Layer 5 of a small transformer language model trained on English Wikipedia (13 layers, counted from 0, width 64).
In attention head 1, each number of a token's query is one row of weights dot the token's vector x plus its bias. The head spreads its attention over the tokens so far by the softmax of query dot key.

Query weights of the head. A number n stands for (n - 500) times 0.00053.
q0 (bias -0.078): 890 414 616 561 495 418 795 491 507 279 412 481 562 572 702 467 524 313 466 563 485 440 248 541 558 316 346 458 614 619 504 431 715 589 454 811 647 319 522 389 423 492 349 325 591 567 550 322 325 549 789 494 585 306 633 550 641 388 439 648 591 213 495 384
q1 (bias 0.014): 587 534 614 272 509 607 290 376 361 549 561 482 635 749 491 671 525 520 663 550 434 282 746 292 418 638 248 506 427 711 819 339 394 402 539 366 764 593 480 649 666 614 674 376 656 240 311 525 830 620 709 549 474 523 391 359 617 218 527 267 393 515 134 336
q2 (bias -0.042): 460 229 392 698 617 682 384 589 658 587 619 527 622 427 591 469 486 576 434 440 504 513 197 723 494 532 374 307 336 584 602 476 541 541 65 555 173 348 680 569 599 255 469 864 646 510 624 507 452 530 335 501 483 515 544 774 392 478 384 558 342 672 666 479
q3 (bias -0.025): 367 382 529 271 595 505 324 625 124 441 737 669 423 554 594 329 929 550 560 715 509 298 401 515 447 475 503 484 481 405 570 435 682 595 606 350 343 251 573 562 463 542 414 579 460 662 488 510 452 623 232 483 455 677 335 490 701 484 598 676 618 460 531 441
q4 (bias 0.024): 109 311 629 464 562 410 520 816 464 394 623 459 565 534 412 460 497 669 423 449 407 299 487 552 601 254 418 421 558 537 459 306 677 674 627 551 697 622 626 657 352 316 527 476 521 666 693 492 390 427 381 226 608 793 423 510 631 355 672 502 589 607 370 542
q5 (bias -0.037): 886 618 333 573 598 391 524 676 422 544 701 231 549 445 736 449 636 438 272 443 610 197 520 547 616 320 311 759 342 596 624 381 644 459 313 689 493 235 579 512 682 653 489 650 497 463 592 282 404 449 662 428 287 502 594 485 469 315 456 626 248 341 410 418
q6 (bias 0.078): 567 461 449 466 522 486 617 324 474 582 406 685 479 506 410 381 406 520 601 497 314 603 268 633 491 697 354 495 595 588 592 532 570 245 639 514 539 573 372 458 312 459 569 540 548 578 624 447 428 451 393 773 621 75 195 770 472 376 609 627 580 556 691 340
q7 (bias 0.043): 688 547 522 192 518 463 495 568 255 499 458 580 294 485 857 360 537 526 605 721 539 464 592 569 556 511 462 696 633 492 578 338 213 698 638 534 376 393 526 220 414 435 535 468 561 499 488 471 450 817 487 537 385 659 319 323 778 487 582 746 519 321 314 157
q8 (bias -0.024): 477 450 723 622 666 298 480 525 595 319 679 511 454 527 592 586 482 201 770 432 660 384 535 339 555 392 546 546 940 598 338 316 515 546 430 629 575 626 469 465 553 337 410 408 605 320 469 484 521 361 538 504 526 506 602 335 561 570 464 456 474 512 330 415
q9 (bias -0.044): 323 598 281 701 418 487 589 492 625 542 429 636 282 377 212 394 828 570 474 570 247 657 424 374 433 624 691 681 532 611 665 701 260 746 595 635 215 459 496 438 534 494 492 342 334 711 435 563 364 632 483 513 377 462 432 485 546 434 513 563 672 335 232 672
q10 (bias -0.015): 438 280 819 609 551 508 412 607 511 505 517 378 236 492 211 732 590 533 359 362 612 506 416 474 572 443 471 699 621 566 239 483 463 369 603 761 212 443 714 649 253 447 411 461 665 709 333 441 524 535 628 478 735 399 186 556 360 646 374 647 544 410 650 649
q11 (bias 0.044): 555 490 578 519 664 666 501 676 345 681 244 359 565 428 654 531 400 662 558 438 499 560 652 510 553 577 455 157 298 561 462 509 484 436 786 446 514 277 522 490 619 314 467 787 427 382 506 418 497 538 232 584 426 439 650 463 250 445 564 530 758 553 405 455
q12 (bias 0.013): 386 606 530 794 507 713 611 442 646 730 448 386 767 383 533 564 656 401 221 319 488 753 433 498 676 451 637 479 384 321 680 583 560 765 416 304 756 338 462 478 559 249 403 363 544 525 629 385 274 275 446 361 682 181 609 443 656 564 360 475 650 393 655 694
q13 (bias 0.018): 736 278 409 402 521 408 721 370 521 408 656 407 337 542 483 344 387 289 455 669 626 466 348 790 601 267 345 678 508 622 532 539 421 256 175 529 238 686 518 628 442 776 446 469 703 725 539 288 809 412 644 713 432 453 461 665 572 470 605 720 344 480 285 562
q14 (bias -0.042): 532 587 517 443 615 416 400 735 601 558 500 444 460 326 381 594 650 511 752 630 573 484 492 335 619 469 393 576 553 506 556 356 231 479 250 597 411 433 424 363 390 501 523 551 583 342 586 468 721 579 674 269 547 412 414 719 421 538 395 417 549 444 726 634
q15 (bias -0.033): 477 211 423 432 736 758 550 298 618 548 496 420 393 367 423 721 562 459 398 382 570 598 589 550 428 601 424 542 396 517 287 617 246 624 542 612 587 622 405 447 384 472 343 585 650 494 423 571 750 584 749 338 493 326 678 682 381 416 546 375 555 362 369 547
q16 (bias -0.064): 345 543 371 598 389 411 668 778 274 458 417 225 471 381 546 404 333 462 463 344 557 677 688 458 777 669 662 466 387 649 442 507 495 146 692 672 606 671 562 366 429 375 740 667 28 579 539 766 695 520 627 497 556 385 617 337 243 670 531 501 688 519 487 400
q17 (bias -0.031): 626 511 490 306 457 506 436 425 581 720 611 524 589 374 234 326 374 394 516 602 465 625 551 504 518 662 499 607 180 752 439 512 505 370 96 807 610 448 411 330 329 445 454 652 320 675 593 409 766 425 491 660 559 436 567 495 433 322 640 497 305 478 706 656
q18 (bias 0.072): 548 660 657 478 500 413 439 467 381 639 293 854 398 644 613 547 580 411 372 519 629 526 432 617 533 621 488 371 795 508 543 456 490 534 472 431 479 608 489 534 467 638 295 423 746 609 408 559 415 525 374 433 329 467 372 557 512 541 225 390 507 517 74 595
q19 (bias 0.047): 469 669 518 353 571 450 552 727 400 258 262 674 182 607 318 394 847 625 627 725 465 381 644 545 451 443 515 453 606 604 319 659 374 389 554 605 199 632 465 404 556 589 372 342 483 474 385 862 482 762 487 447 452 589 614 417 467 604 354 586 437 423 402 435
q20 (bias -0.031): 471 610 695 350 479 484 669 346 674 387 314 791 552 514 485 322 212 333 498 442 406 832 516 625 582 485 572 438 783 747 529 630 631 471 617 275 328 455 729 287 120 360 566 304 335 701 535 474 412 420 357 782 446 223 235 498 658 342 501 630 468 486 665 523
q21 (bias -0.051): 372 102 532 771 663 825 735 295 616 591 687 375 497 318 304 298 378 558 750 561 732 161 255 587 698 526 640 376 277 727 93 353 442 224 639 607 505 533 464 236 524 493 349 483 514 529 727 541 617 476 534 568 625 676 683 414 572 580 394 567 543 582 544 359
q22 (bias -0.048): 425 612 510 511 511 373 590 491 331 413 428 445 548 590 247 519 892 470 519 660 367 640 507 610 415 423 351 489 328 389 504 669 661 702 597 485 676 700 425 467 707 675 265 403 394 641 394 645 579 672 597 553 546 555 624 252 315 522 357 527 387 171 544 414
q23 (bias -0.051): 466 447 513 650 297 819 521 433 769 595 446 441 313 442 576 691 568 319 608 496 369 430 313 529 432 448 508 75 557 580 499 394 416 554 673 518 448 525 595 582 778 416 402 572 595 580 501 295 424 578 522 329 677 413 578 547 462 600 565 430 795 156 466 457
q24 (bias -0.001): 343 432 383 615 439 363 475 471 502 378 653 286 678 541 466 541 442 548 585 475 546 539 494 558 746 300 343 570 779 531 293 417 544 636 299 429 507 408 583 797 171 304 503 501 537 474 386 691 441 543 339 635 607 640 505 481 765 551 545 303 472 586 573 358
q25 (bias -0.086): 473 462 345 689 553 774 481 590 368 429 608 273 341 187 314 314 923 615 551 542 527 623 700 426 439 583 486 521 255 564 679 613 431 729 349 666 542 121 490 478 687 467 389 355 611 729 352 410 644 760 639 342 436 513 560 368 361 494 432 571 526 392 589 403
q26 (bias -0.018): 571 746 692 299 467 368 340 630 546 327 266 354 575 438 652 619 404 456 606 548 446 583 537 449 654 400 502 697 594 454 554 243 322 225 398 606 518 563 394 490 573 189 644 424 690 393 871 409 647 248 643 506 441 465 635 377 404 483 500 328 437 624 632 702
q27 (bias 0.037): 402 301 23 547 539 648 540 569 456 417 648 443 462 244 515 222 562 414 768 582 509 651 544 282 496 535 534 497 503 662 406 375 698 355 556 680 379 399 497 297 792 482 397 799 477 426 492 567 882 479 414 627 263 535 616 559 470 488 586 698 510 243 344 564
q28 (bias 0.036): 484 635 588 188 522 217 598 257 494 623 357 536 567 608 550 446 190 189 475 389 326 528 603 638 585 603 586 660 554 494 514 594 580 697 775 562 433 559 506 571 466 605 658 571 285 518 255 461 481 531 543 609 603 532 315 271 582 489 404 360 502 497 367 857
q29 (bias 0.048): 503 427 376 530 425 578 548 636 652 547 203 707 276 280 247 391 807 600 335 361 635 557 810 379 537 399 694 418 473 570 659 358 499 407 612 549 594 469 640 394 443 479 684 290 288 665 485 677 627 727 748 509 389 452 320 392 391 731 533 529 666 332 493 241
q30 (bias -0.027): 605 686 510 524 340 174 738 368 542 598 261 611 404 718 749 480 669 250 368 590 605 533 438 601 622 271 370 715 603 623 558 322 765 491 576 462 635 357 611 814 217 694 479 429 325 736 368 393 429 534 656 515 439 456 239 545 430 572 249 712 572 463 398 347
q31 (bias 0.039): 228 514 519 722 531 586 582 456 463 488 639 523 429 483 564 537 329 453 494 418 596 203 382 583 446 480 597 595 672 325 585 358 660 544 536 458 182 633 661 907 228 500 789 676 439 476 484 430 408 314 413 350 534 514 201 471 548 443 187 567 530 500 759 476

Each question shows a short text with each token's key, already scaled and adjusted for position as the last token sees it. A number n stands for (n - 500) times 0.0033.

Then comes the last token's vector x. A number n stands for (n - 500) times 0.0087.

0 "ard": 826 466 491 560 405 690 594 509 512 586 444 392 477 675 596 526 549 738 508 424 679 442 575 351 471 560 538 475 569 453 812 267
1 " and": 797 506 545 508 411 693 682 412 559 476 439 429 400 594 623 513 566 692 494 422 601 451 437 504 476 514 713 432 486 370 786 210
2 " team": 814 558 538 509 436 697 594 353 558 571 384 411 395 640 625 616 660 663 521 371 661 474 613 428 456 464 660 396 419 363 717 329
3 " ca": 978 559 528 448 417 593 639 459 511 482 387 378 531 694 645 516 682 544 359 355 667 452 597 460 364 441 577 443 484 519 587 433
4 "pt": 880 587 452 555 377 561 436 359 534 578 335 417 496 626 736 553 609 680 392 264 680 449 528 480 359 426 590 406 460 436 551 413
5 "ain": 789 539 603 454 420 583 550 251 516 621 278 441 384 613 742 574 582 656 521 416 663 490 524 517 448 522 654 453 347 338 654 363
x: 758 723 451 531 342 538 425 772 584 634 456 571 596 679 355 233 558 583 383 608 385 315 585 523 674 590 374 541 576 479 571 418 328 396 371 657 519 368 309 590 531 256 354 703 538 606 362 488 722 405 522 393 454 458 673 491 578 670 236 625 379 320 557 341
Which two tokens does the last token look at most, in order? 1 " and", 0 "ard"

0 "ing": 819 487 496 559 412 678 585 525 515 566 449 406 477 664 579 535 558 709 514 423 667 436 570 374 463 574 547 478 567 450 789 274
1 " the": 781 502 454 441 394 635 645 444 576 476 406 464 433 555 553 537 575 594 498 402 659 435 473 536 450 548 670 418 526 421 797 178
2 " Fa": 770 461 398 386 397 521 560 391 509 574 620 326 559 642 607 577 520 572 491 286 730 359 604 450 428 582 564 485 569 582 765 405
3 "st": 725 507 427 411 275 615 491 342 558 682 512 387 578 507 653 508 522 574 493 257 729 460 520 404 356 490 566 373 497 491 683 341
4 " F": 755 423 373 321 258 609 533 413 502 620 494 299 510 610 656 564 573 686 435 357 614 387 539 443 370 470 574 406 536 493 649 374
5 "i": 752 588 507 326 388 554 479 338 623 648 481 402 465 571 630 581 543 620 364 215 562 498 591 435 315 552 563 310 581 519 591 374
x: 585 340 406 506 715 492 875 630 724 593 462 746 389 629 264 237 516 453 509 376 485 514 731 506 511 593 552 598 385 449 668 429 402 485 441 699 546 446 350 580 519 450 394 416 472 403 348 226 748 474 538 476 701 595 569 411 508 448 279 638 229 318 485 543
Which token does the last token look at most? 4 " F"

0 " T": 815 462 494 549 393 674 591 527 517 555 473 392 486 674 563 530 544 709 488 416 674 427 580 353 446 576 545 461 588 476 792 294
1 "it": 720 499 547 502 401 563 588 280 653 682 475 417 436 605 591 600 551 625 435 260 636 373 672 439 390 484 522 368 594 427 715 388
2 "an": 775 448 541 424 341 562 503 286 552 617 460 394 398 601 640 538 584 637 407 273 597 389 597 433 493 532 595 386 587 386 709 328
3 " D": 748 378 484 334 344 579 551 367 483 523 544 319 447 698 682 538 569 668 386 364 655 469 571 400 474 490 606 384 478 494 718 342
4 "ist": 817 514 497 408 420 610 518 382 634 572 448 370 479 572 605 652 565 583 411 311 686 615 547 411 400 533 583 295 437 434 682 322
5 "ri": 840 448 548 382 415 622 467 388 571 631 500 331 450 635 644 598 597 580 464 321 581 499 574 411 427 434 521 272 450 465 682 325
x: 714 348 382 616 433 560 852 661 545 624 439 581 437 748 435 276 351 632 320 607 424 438 664 437 631 433 432 647 380 432 454 497 367 615 360 680 500 665 378 382 473 356 383 455 594 608 307 419 606 400 576 495 586 564 616 450 631 730 383 590 258 162 554 406
Which token does the last token look at most, and with what share of its attention? 0 " T", with about 30%

0 " season": 795 506 496 558 429 675 590 534 501 547 436 406 456 668 564 550 572 697 526 444 680 459 574 357 443 560 557 466 554 445 777 289
1 ",": 733 621 556 574 484 676 654 464 474 460 366 439 370 634 541 591 524 583 519 437 635 451 471 432 395 518 675 353 415 356 719 269
2 " W": 780 508 471 527 357 674 503 446 473 422 488 310 443 682 544 582 481 701 469 319 512 384 612 345 416 497 590 330 433 422 675 457
3 "at": 711 534 586 449 361 676 559 352 528 523 481 399 429 541 618 586 534 670 321 281 547 407 646 344 373 520 508 276 476 425 645 446
4 "kin": 699 536 574 471 365 561 550 319 555 633 431 339 424 629 703 565 534 638 399 313 537 411 561 395 460 524 592 312 437 434 733 391
5 "s": 747 470 519 446 408 610 520 418 538 559 535 287 421 583 610 597 584 650 392 308 527 446 574 443 565 523 655 355 498 368 705 266
x: 825 461 293 511 90 500 586 558 634 559 536 511 500 647 304 369 568 581 513 691 422 552 744 620 488 472 574 624 382 275 366 400 380 531 480 724 498 504 415 524 346 407 384 578 674 446 391 249 624 658 577 637 572 491 517 409 640 649 392 599 199 285 559 493
Which token does the last token look at most? 2 " W"

0 "&": 802 459 487 561 417 663 572 540 533 570 464 385 481 670 566 524 543 682 527 434 660 448 564 364 453 560 531 461 586 463 773 331
1 "M": 750 429 484 500 440 603 498 414 606 640 432 324 318 614 621 532 493 595 530 350 682 459 532 385 425 485 546 327 502 423 690 347
2 " be": 787 462 543 496 408 746 501 502 608 433 438 393 482 635 625 454 554 625 544 389 654 534 467 424 474 434 677 471 400 379 663 336
3 "at": 794 462 510 433 457 636 679 410 479 473 441 454 417 531 682 580 609 616 423 418 644 556 515 403 340 447 592 384 401 360 679 394
4 " T": 766 419 509 404 328 624 595 382 560 530 527 354 499 622 616 534 527 720 373 429 602 467 561 396 417 531 678 389 545 492 687 421
5 "ex": 765 482 500 405 392 562 584 363 606 672 451 397 425 618 651 664 574 670 491 287 608 363 600 505 449 523 500 447 560 453 642 419
x: 782 519 335 462 521 340 497 564 627 470 623 659 440 649 189 320 380 553 484 563 393 490 645 414 506 459 538 571 450 374 542 639 443 731 536 811 559 533 527 515 430 375 217 654 581 529 298 388 818 413 545 510 412 314 490 514 490 698 420 748 463 202 479 420
Which token does the last token look at most? 0 "&"

0 " Con": 812 495 486 545 413 662 602 557 477 569 462 376 493 668 576 530 567 689 504 401 694 431 554 364 442 583 539 468 573 472 790 288
1 "vent": 783 528 454 466 451 561 549 392 432 594 423 325 447 641 679 551 646 623 451 283 705 421 479 420 433 557 556 405 498 299 699 385
2 "ion": 770 503 468 411 483 523 601 376 523 645 412 357 378 651 679 581 666 588 513 382 644 448 485 449 435 465 575 395 536 358 780 316
3 " dis": 878 454 553 436 415 572 640 518 551 518 419 357 526 659 658 496 698 577 442 440 719 431 427 526 503 466 657 562 579 470 694 376
4 "app": 827 478 490 568 324 518 668 437 524 618 370 405 456 591 719 502 655 599 521 419 743 498 464 528 393 450 652 480 503 365 673 438
5 "e": 890 531 505 456 448 529 544 474 540 627 408 524 451 639 719 517 699 575 458 364 706 541 498 475 459 453 657 406 599 368 590 344
x: 737 405 383 332 501 529 793 781 429 620 498 454 480 566 556 129 321 420 517 549 533 379 584 664 754 605 543 612 651 441 491 397 278 661 427 659 473 479 333 424 539 309 437 554 494 530 315 244 720 716 395 525 562 348 464 472 517 636 339 477 441 325 658 546
Which token does the last token look at most? 3 " dis"

0 "mit": 842 497 493 561 398 656 596 524 477 554 440 371 484 680 584 534 571 714 504 398 699 406 578 350 455 577 531 477 560 442 791 290
1 "ted": 820 526 467 474 495 571 528 321 552 528 384 371 369 555 620 580 681 546 426 381 648 433 486 452 502 562 591 406 509 258 780 266
2 " to": 881 534 552 427 430 746 541 407 466 391 392 451 545 517 640 553 585 598 441 304 490 401 451 532 471 596 661 474 482 322 715 289
3 " re": 887 517 639 524 393 672 694 456 515 477 428 376 559 583 646 520 608 582 390 322 616 427 554 496 362 531 675 414 541 435 690 342
4 "view": 854 604 491 475 395 609 638 414 423 547 434 465 417 647 627 704 631 629 527 409 706 479 501 498 437 469 560 421 509 266 715 337
5 " play": 850 536 607 498 376 760 453 382 557 463 413 469 535 646 600 651 599 631 467 373 605 553 561 394 447 484 707 413 442 336 674 347
x: 867 594 440 515 421 710 428 751 446 563 539 368 653 588 421 277 578 587 362 601 412 405 694 537 524 394 517 692 468 413 463 256 368 484 506 887 527 538 267 422 601 382 393 546 513 568 177 429 475 457 439 716 570 388 583 503 638 616 312 520 414 426 527 381
Which token does the last token look at most, and with what share of its attention? 2 " to", with about 40%

0 "\n": 828 518 491 593 400 708 613 568 530 540 429 384 439 646 527 535 588 660 544 422 701 430 562 373 431 604 584 428 549 459 868 253
1 "\n": 788 589 477 548 350 648 637 531 584 476 388 361 401 555 422 548 608 479 621 398 678 401 589 543 418 563 638 341 470 382 872 265
2 "==": 886 583 591 490 442 679 646 562 559 440 364 528 405 571 562 600 604 464 565 394 678 381 419 517 457 568 587 425 600 470 892 335
3 "C": 892 470 437 449 371 726 460 600 505 556 460 354 555 591 613 472 478 576 551 373 721 459 520 445 323 515 555 358 682 465 832 467
4 "o": 838 573 444 543 379 677 640 517 624 685 469 394 489 535 557 508 509 556 526 273 734 509 551 422 351 460 567 268 558 515 761 299
5 "ach": 877 654 404 537 366 623 474 362 494 635 440 393 442 566 628 579 526 604 531 240 764 369 598 465 410 522 596 393 538 425 713 366
x: 808 552 318 396 561 466 378 634 547 633 535 664 525 603 398 313 532 463 569 527 552 399 631 505 531 475 451 485 638 172 627 486 415 424 526 795 675 424 577 505 313 382 290 664 457 652 419 109 596 631 551 476 682 516 600 392 607 557 286 593 359 243 407 506
Which token does the last token look at most? 3 "C"

0 "ur": 785 474 493 552 420 644 576 530 495 559 475 404 502 643 568 523 557 677 495 433 670 450 573 366 461 556 531 466 562 475 758 316
1 "na": 785 492 453 466 485 520 554 408 524 574 481 368 399 585 658 528 561 494 486 310 714 510 552 501 449 491 543 364 473 395 689 301
2 "ment": 726 543 503 477 488 527 610 400 507 636 447 344 378 580 653 555 623 618 528 397 698 489 485 476 492 472 600 444 465 347 695 311
3 "s": 741 517 488 453 487 591 576 470 526 561 435 354 360 559 606 546 680 650 499 438 670 533 497 470 533 476 698 452 477 328 637 302
4 " of": 784 555 496 447 439 650 663 456 525 497 404 452 423 578 584 563 586 618 478 439 630 500 439 551 438 473 621 475 452 364 731 291
5 " the": 738 498 498 474 406 622 631 432 592 501 426 443 447 538 574 526 527 588 491 400 624 522 451 584 460 617 655 469 471 429 769 235
x: 515 546 462 324 511 666 436 482 665 631 435 605 499 699 287 377 622 454 431 636 587 442 650 651 547 430 341 527 399 663 492 325 474 426 612 772 485 98 247 491 492 453 571 480 673 583 454 255 690 575 401 602 392 511 599 408 550 694 330 723 312 250 569 444
Which token does the last token look at most? 0 "ur"

0 " Re": 802 476 486 551 414 659 600 552 482 556 479 382 494 663 565 526 567 695 509 417 694 432 564 356 443 573 548 464 572 479 789 297
1 "c": 785 484 494 535 398 519 622 488 539 585 503 334 494 622 597 552 590 542 422 293 728 543 587 364 390 479 569 290 545 371 639 305
2 "al": 784 502 411 464 444 562 631 433 532 610 492 348 438 480 669 563 619 572 489 331 722 509 528 426 459 486 564 336 473 374 735 280
3 "de": 727 510 457 433 456 569 593 384 444 689 513 340 411 601 688 528 585 646 509 315 694 480 571 490 385 485 615 365 455 370 695 316
4 " |": 716 604 531 571 421 635 641 497 510 478 392 389 398 601 551 617 606 545 562 356 673 435 377 452 402 606 743 451 475 416 711 265
5 " Ca": 800 627 405 398 355 605 591 479 446 552 492 273 530 682 602 560 576 596 386 267 591 400 559 505 352 561 570 451 564 522 681 458
x: 308 580 238 419 507 693 736 637 540 630 493 672 547 514 289 317 405 484 452 674 324 515 658 602 541 366 445 706 395 349 584 342 627 551 578 703 428 602 472 477 511 471 419 486 579 488 268 313 722 604 743 525 549 430 606 592 537 472 210 652 332 321 466 313
Which token does the last token look at most? 5 " Ca"

0 "port": 841 488 481 556 414 675 589 525 488 577 450 386 465 675 579 537 585 727 518 419 716 433 578 357 456 567 542 466 551 444 801 282
1 "iv": 832 484 495 486 455 575 559 373 571 645 434 303 413 595 633 564 677 556 524 352 742 470 592 424 449 473 610 356 459 373 741 309
2 "o": 830 517 502 487 399 600 605 372 555 614 415 391 383 581 593 521 623 656 535 346 654 460 575 412 432 431 657 331 569 412 773 275
3 " Lu": 801 492 438 485 338 595 607 365 562 483 489 273 421 701 651 472 596 751 488 300 605 434 563 446 467 430 671 457 488 531 755 462
4 "que": 727 475 521 518 480 560 587 265 606 546 576 303 390 685 732 560 575 686 470 274 604 504 538 432 478 515 704 423 407 427 756 419
5 "ñ": 718 546 522 444 413 605 560 345 560 588 548 175 348 744 688 550 606 734 517 374 612 504 477 431 426 380 666 476 567 477 647 395
x: 574 405 293 409 370 481 514 688 670 500 469 614 592 639 306 302 392 554 444 807 503 467 684 454 488 497 467 682 566 300 475 409 378 340 416 647 416 521 373 469 449 469 545 721 585 682 300 371 564 392 773 484 782 562 668 405 565 586 360 705 402 167 408 457
Which token does the last token look at most? 5 "ñ"

0 " were": 876 514 501 555 409 742 598 540 517 509 449 402 475 683 574 533 570 708 540 424 703 449 550 367 472 576 570 479 542 436 817 243
1 " 2018": 779 607 458 492 536 663 608 289 572 437 405 360 199 648 506 696 532 601 495 389 673 467 561 560 413 552 673 347 390 365 704 361
2 " Di": 836 613 569 451 379 614 600 398 536 500 500 281 427 764 584 644 593 647 517 331 631 443 643 416 350 431 658 440 500 545 783 452
3 "vi": 839 567 495 537 405 567 497 452 628 613 575 206 472 603 705 508 588 562 433 190 671 532 548 423 495 612 603 346 494 400 713 374
4 "s": 869 577 417 445 433 595 456 412 476 657 532 202 412 647 585 561 659 582 513 218 643 395 529 494 458 481 614 365 471 379 664 326
5 "i": 841 619 524 412 380 547 483 327 553 630 551 295 403 668 632 553 651 570 435 233 571 424 641 431 440 510 648 312 564 430 692 334
x: 653 364 344 461 410 535 871 647 575 499 514 605 357 687 332 376 495 509 488 460 420 516 645 601 639 611 351 609 493 327 674 339 411 367 431 671 481 503 426 577 473 436 480 494 520 530 319 197 711 528 536 419 782 603 657 359 565 671 261 603 245 254 491 565
Which token does the last token look at most, and with what share of its attention? 2 " Di", with about 40%

0 ",": 796 513 512 574 429 683 607 531 492 536 438 401 455 667 553 525 553 685 526 438 675 448 541 378 462 576 562 464 535 454 764 279
1 " ": 777 475 596 556 461 614 641 394 543 467 370 351 391 636 506 539 586 559 344 340 643 427 524 497 412 571 677 394 430 392 674 360
2 "al": 778 446 606 579 464 647 655 360 468 452 384 459 471 632 543 504 530 651 433 301 692 491 539 469 399 568 592 381 463 431 720 368
3 "th": 790 432 558 561 419 575 613 385 501 539 400 462 526 619 581 590 517 549 456 359 684 513 550 521 374 494 626 350 343 382 708 289
4 "ough": 846 461 567 475 438 628 590 382 476 533 343 486 496 650 655 615 486 563 506 371 597 421 469 507 456 499 541 381 440 381 732 309
5 " T": 779 432 523 409 338 642 543 374 516 506 521 361 503 699 569 562 457 675 335 369 537 430 593 410 386 566 611 380 579 481 697 424
x: 555 399 399 431 599 749 678 472 682 566 464 543 483 684 316 174 735 487 463 626 505 579 748 625 453 559 466 764 467 223 445 410 486 519 434 785 475 415 395 567 426 566 524 646 546 500 293 329 566 480 442 589 519 408 686 334 489 447 283 618 259 394 528 310
Which token does the last token look at most, and with what share of its attention? 5 " T", with about 50%

0 " assist": 870 487 492 576 402 704 587 537 499 554 439 382 496 682 564 545 582 706 502 433 728 445 582 370 444 561 543 465 537 452 811 272
1 "ant": 877 514 463 549 493 654 534 335 600 616 310 443 438 610 636 559 595 546 478 411 680 600 541 558 443 447 613 341 429 322 763 295
2 " with": 894 564 468 525 389 760 598 395 522 484 328 462 473 616 583 544 482 547 490 413 669 462 421 613 486 505 650 453 388 390 791 280
3 " Char": 763 505 540 524 291 613 548 392 453 556 446 246 610 693 708 563 516 608 503 295 476 408 587 402 370 486 586 346 439 503 835 547
4 "lo": 746 452 463 504 402 537 531 340 447 589 532 327 555 582 757 553 520 647 393 281 571 479 546 287 335 525 555 239 553 480 779 351
5 "t": 747 453 382 394 366 547 570 350 400 586 493 322 482 556 720 554 602 610 420 275 528 424 608 413 299 466 552 323 408 359 798 359
x: 951 519 336 515 379 544 661 560 618 653 560 559 563 583 388 308 666 548 507 608 458 603 673 450 614 551 519 712 330 178 416 480 442 311 583 591 440 616 528 528 289 579 452 441 674 389 357 248 552 445 379 347 597 551 453 475 545 620 342 641 278 190 586 481
Which two tokens does the last token look at most, in order? 3 " Char", 0 " assist"

0 " the": 828 481 474 543 403 682 605 539 516 538 449 417 488 651 561 529 574 688 522 424 688 425 555 392 449 579 560 470 559 466 824 246
1 " For": 685 422 421 462 334 539 643 390 436 581 480 332 584 502 615 589 549 597 447 254 595 284 521 445 409 562 514 417 468 525 859 318
2 "bi": 759 442 487 436 407 433 617 371 538 579 477 347 556 646 670 547 533 544 373 307 608 425 533 466 408 550 523 359 621 512 841 275
3 "d": 798 434 410 438 335 461 544 440 512 579 481 326 501 580 680 577 576 524 482 265 631 391 580 433 456 493 554 359 491 422 747 218
4 "den": 761 502 466 343 376 588 535 369 550 627 413 297 441 611 675 586 550 589 460 313 668 446 470 487 486 561 593 420 478 427 769 251
5 " Pla": 783 407 452 336 388 567 526 427 511 544 589 260 523 620 658 605 640 677 509 371 715 448 520 319 494 548 624 483 529 590 684 344
x: 571 273 309 446 505 590 404 718 634 505 432 592 558 629 372 262 511 594 399 639 412 726 728 590 443 434 589 645 649 343 470 426 513 512 512 840 539 613 407 335 401 517 456 380 559 645 348 359 686 426 445 582 549 332 742 460 527 689 230 590 288 338 470 317
Which two tokens does the last token look at most, in order? 5 " Pla", 0 " the"

0 "kin": 761 472 508 555 428 633 584 530 507 556 462 414 478 645 566 527 557 669 495 430 641 443 562 374 473 560 536 468 556 474 759 319
1 "s": 739 440 497 516 469 552 576 435 528 544 457 367 400 562 592 542 621 603 431 365 609 435 537 441 522 483 631 386 507 362 713 286
2 " was": 731 518 574 539 450 701 522 462 605 314 503 432 409 584 555 520 552 597 486 430 603 523 490 466 572 526 718 475 440 379 644 316
3 " pro": 831 471 594 571 460 628 623 409 491 478 490 356 508 604 583 520 606 562 526 404 678 447 570 498 412 521 619 473 404 393 631 497
4 "mo": 755 466 519 511 424 593 588 342 467 511 438 377 386 575 654 473 586 578 538 380 676 489 532 469 297 570 613 484 472 371 618 462
5 "ted": 768 550 500 511 489 595 562 320 555 450 382 447 378 541 618 564 626 541 447 440 610 526 462 480 435 557 640 533 437 300 660 366
x: 834 584 337 480 414 513 587 563 390 616 514 638 591 570 378 373 593 524 441 578 625 311 681 373 724 532 335 489 539 302 537 290 609 217 476 796 430 160 398 335 620 526 499 651 686 467 409 472 645 506 359 552 578 476 436 422 713 555 424 548 192 458 535 547
Which two tokens does the last token look at most, in order? 2 " was", 0 "kin"

0 "is": 804 498 508 565 408 662 589 537 509 558 464 393 478 670 555 522 561 707 511 420 676 445 575 364 483 574 562 470 575 465 770 296
1 "la": 721 544 562 559 429 576 555 361 526 592 525 339 370 600 627 494 657 606 497 299 662 431 605 396 524 531 688 348 502 387 716 378
2 "o": 753 495 526 559 422 580 609 322 559 542 432 404 392 598 596 509 625 675 475 318 570 427 600 402 406 483 715 376 527 449 727 346
3 " |": 733 588 569 594 418 622 604 447 548 454 382 403 395 619 548 626 586 536 526 336 665 424 405 470 435 593 746 463 493 427 717 290
4 " Ju": 821 590 447 420 366 622 481 393 458 446 473 297 517 733 607 577 516 520 477 281 636 465 509 520 375 596 534 481 466 495 718 427
5 "an": 815 495 483 467 426 600 493 318 509 525 441 367 507 614 642 586 458 541 438 237 568 546 470 458 377 515 530 407 434 465 783 345
x: 774 424 220 523 420 639 559 476 604 643 554 622 552 649 280 338 737 498 355 547 605 468 551 664 555 496 486 641 538 443 558 407 467 294 496 605 727 373 357 515 277 466 374 622 478 395 373 325 623 371 619 354 541 744 626 407 688 614 184 648 391 270 372 529
Which token does the last token look at most? 4 " Ju"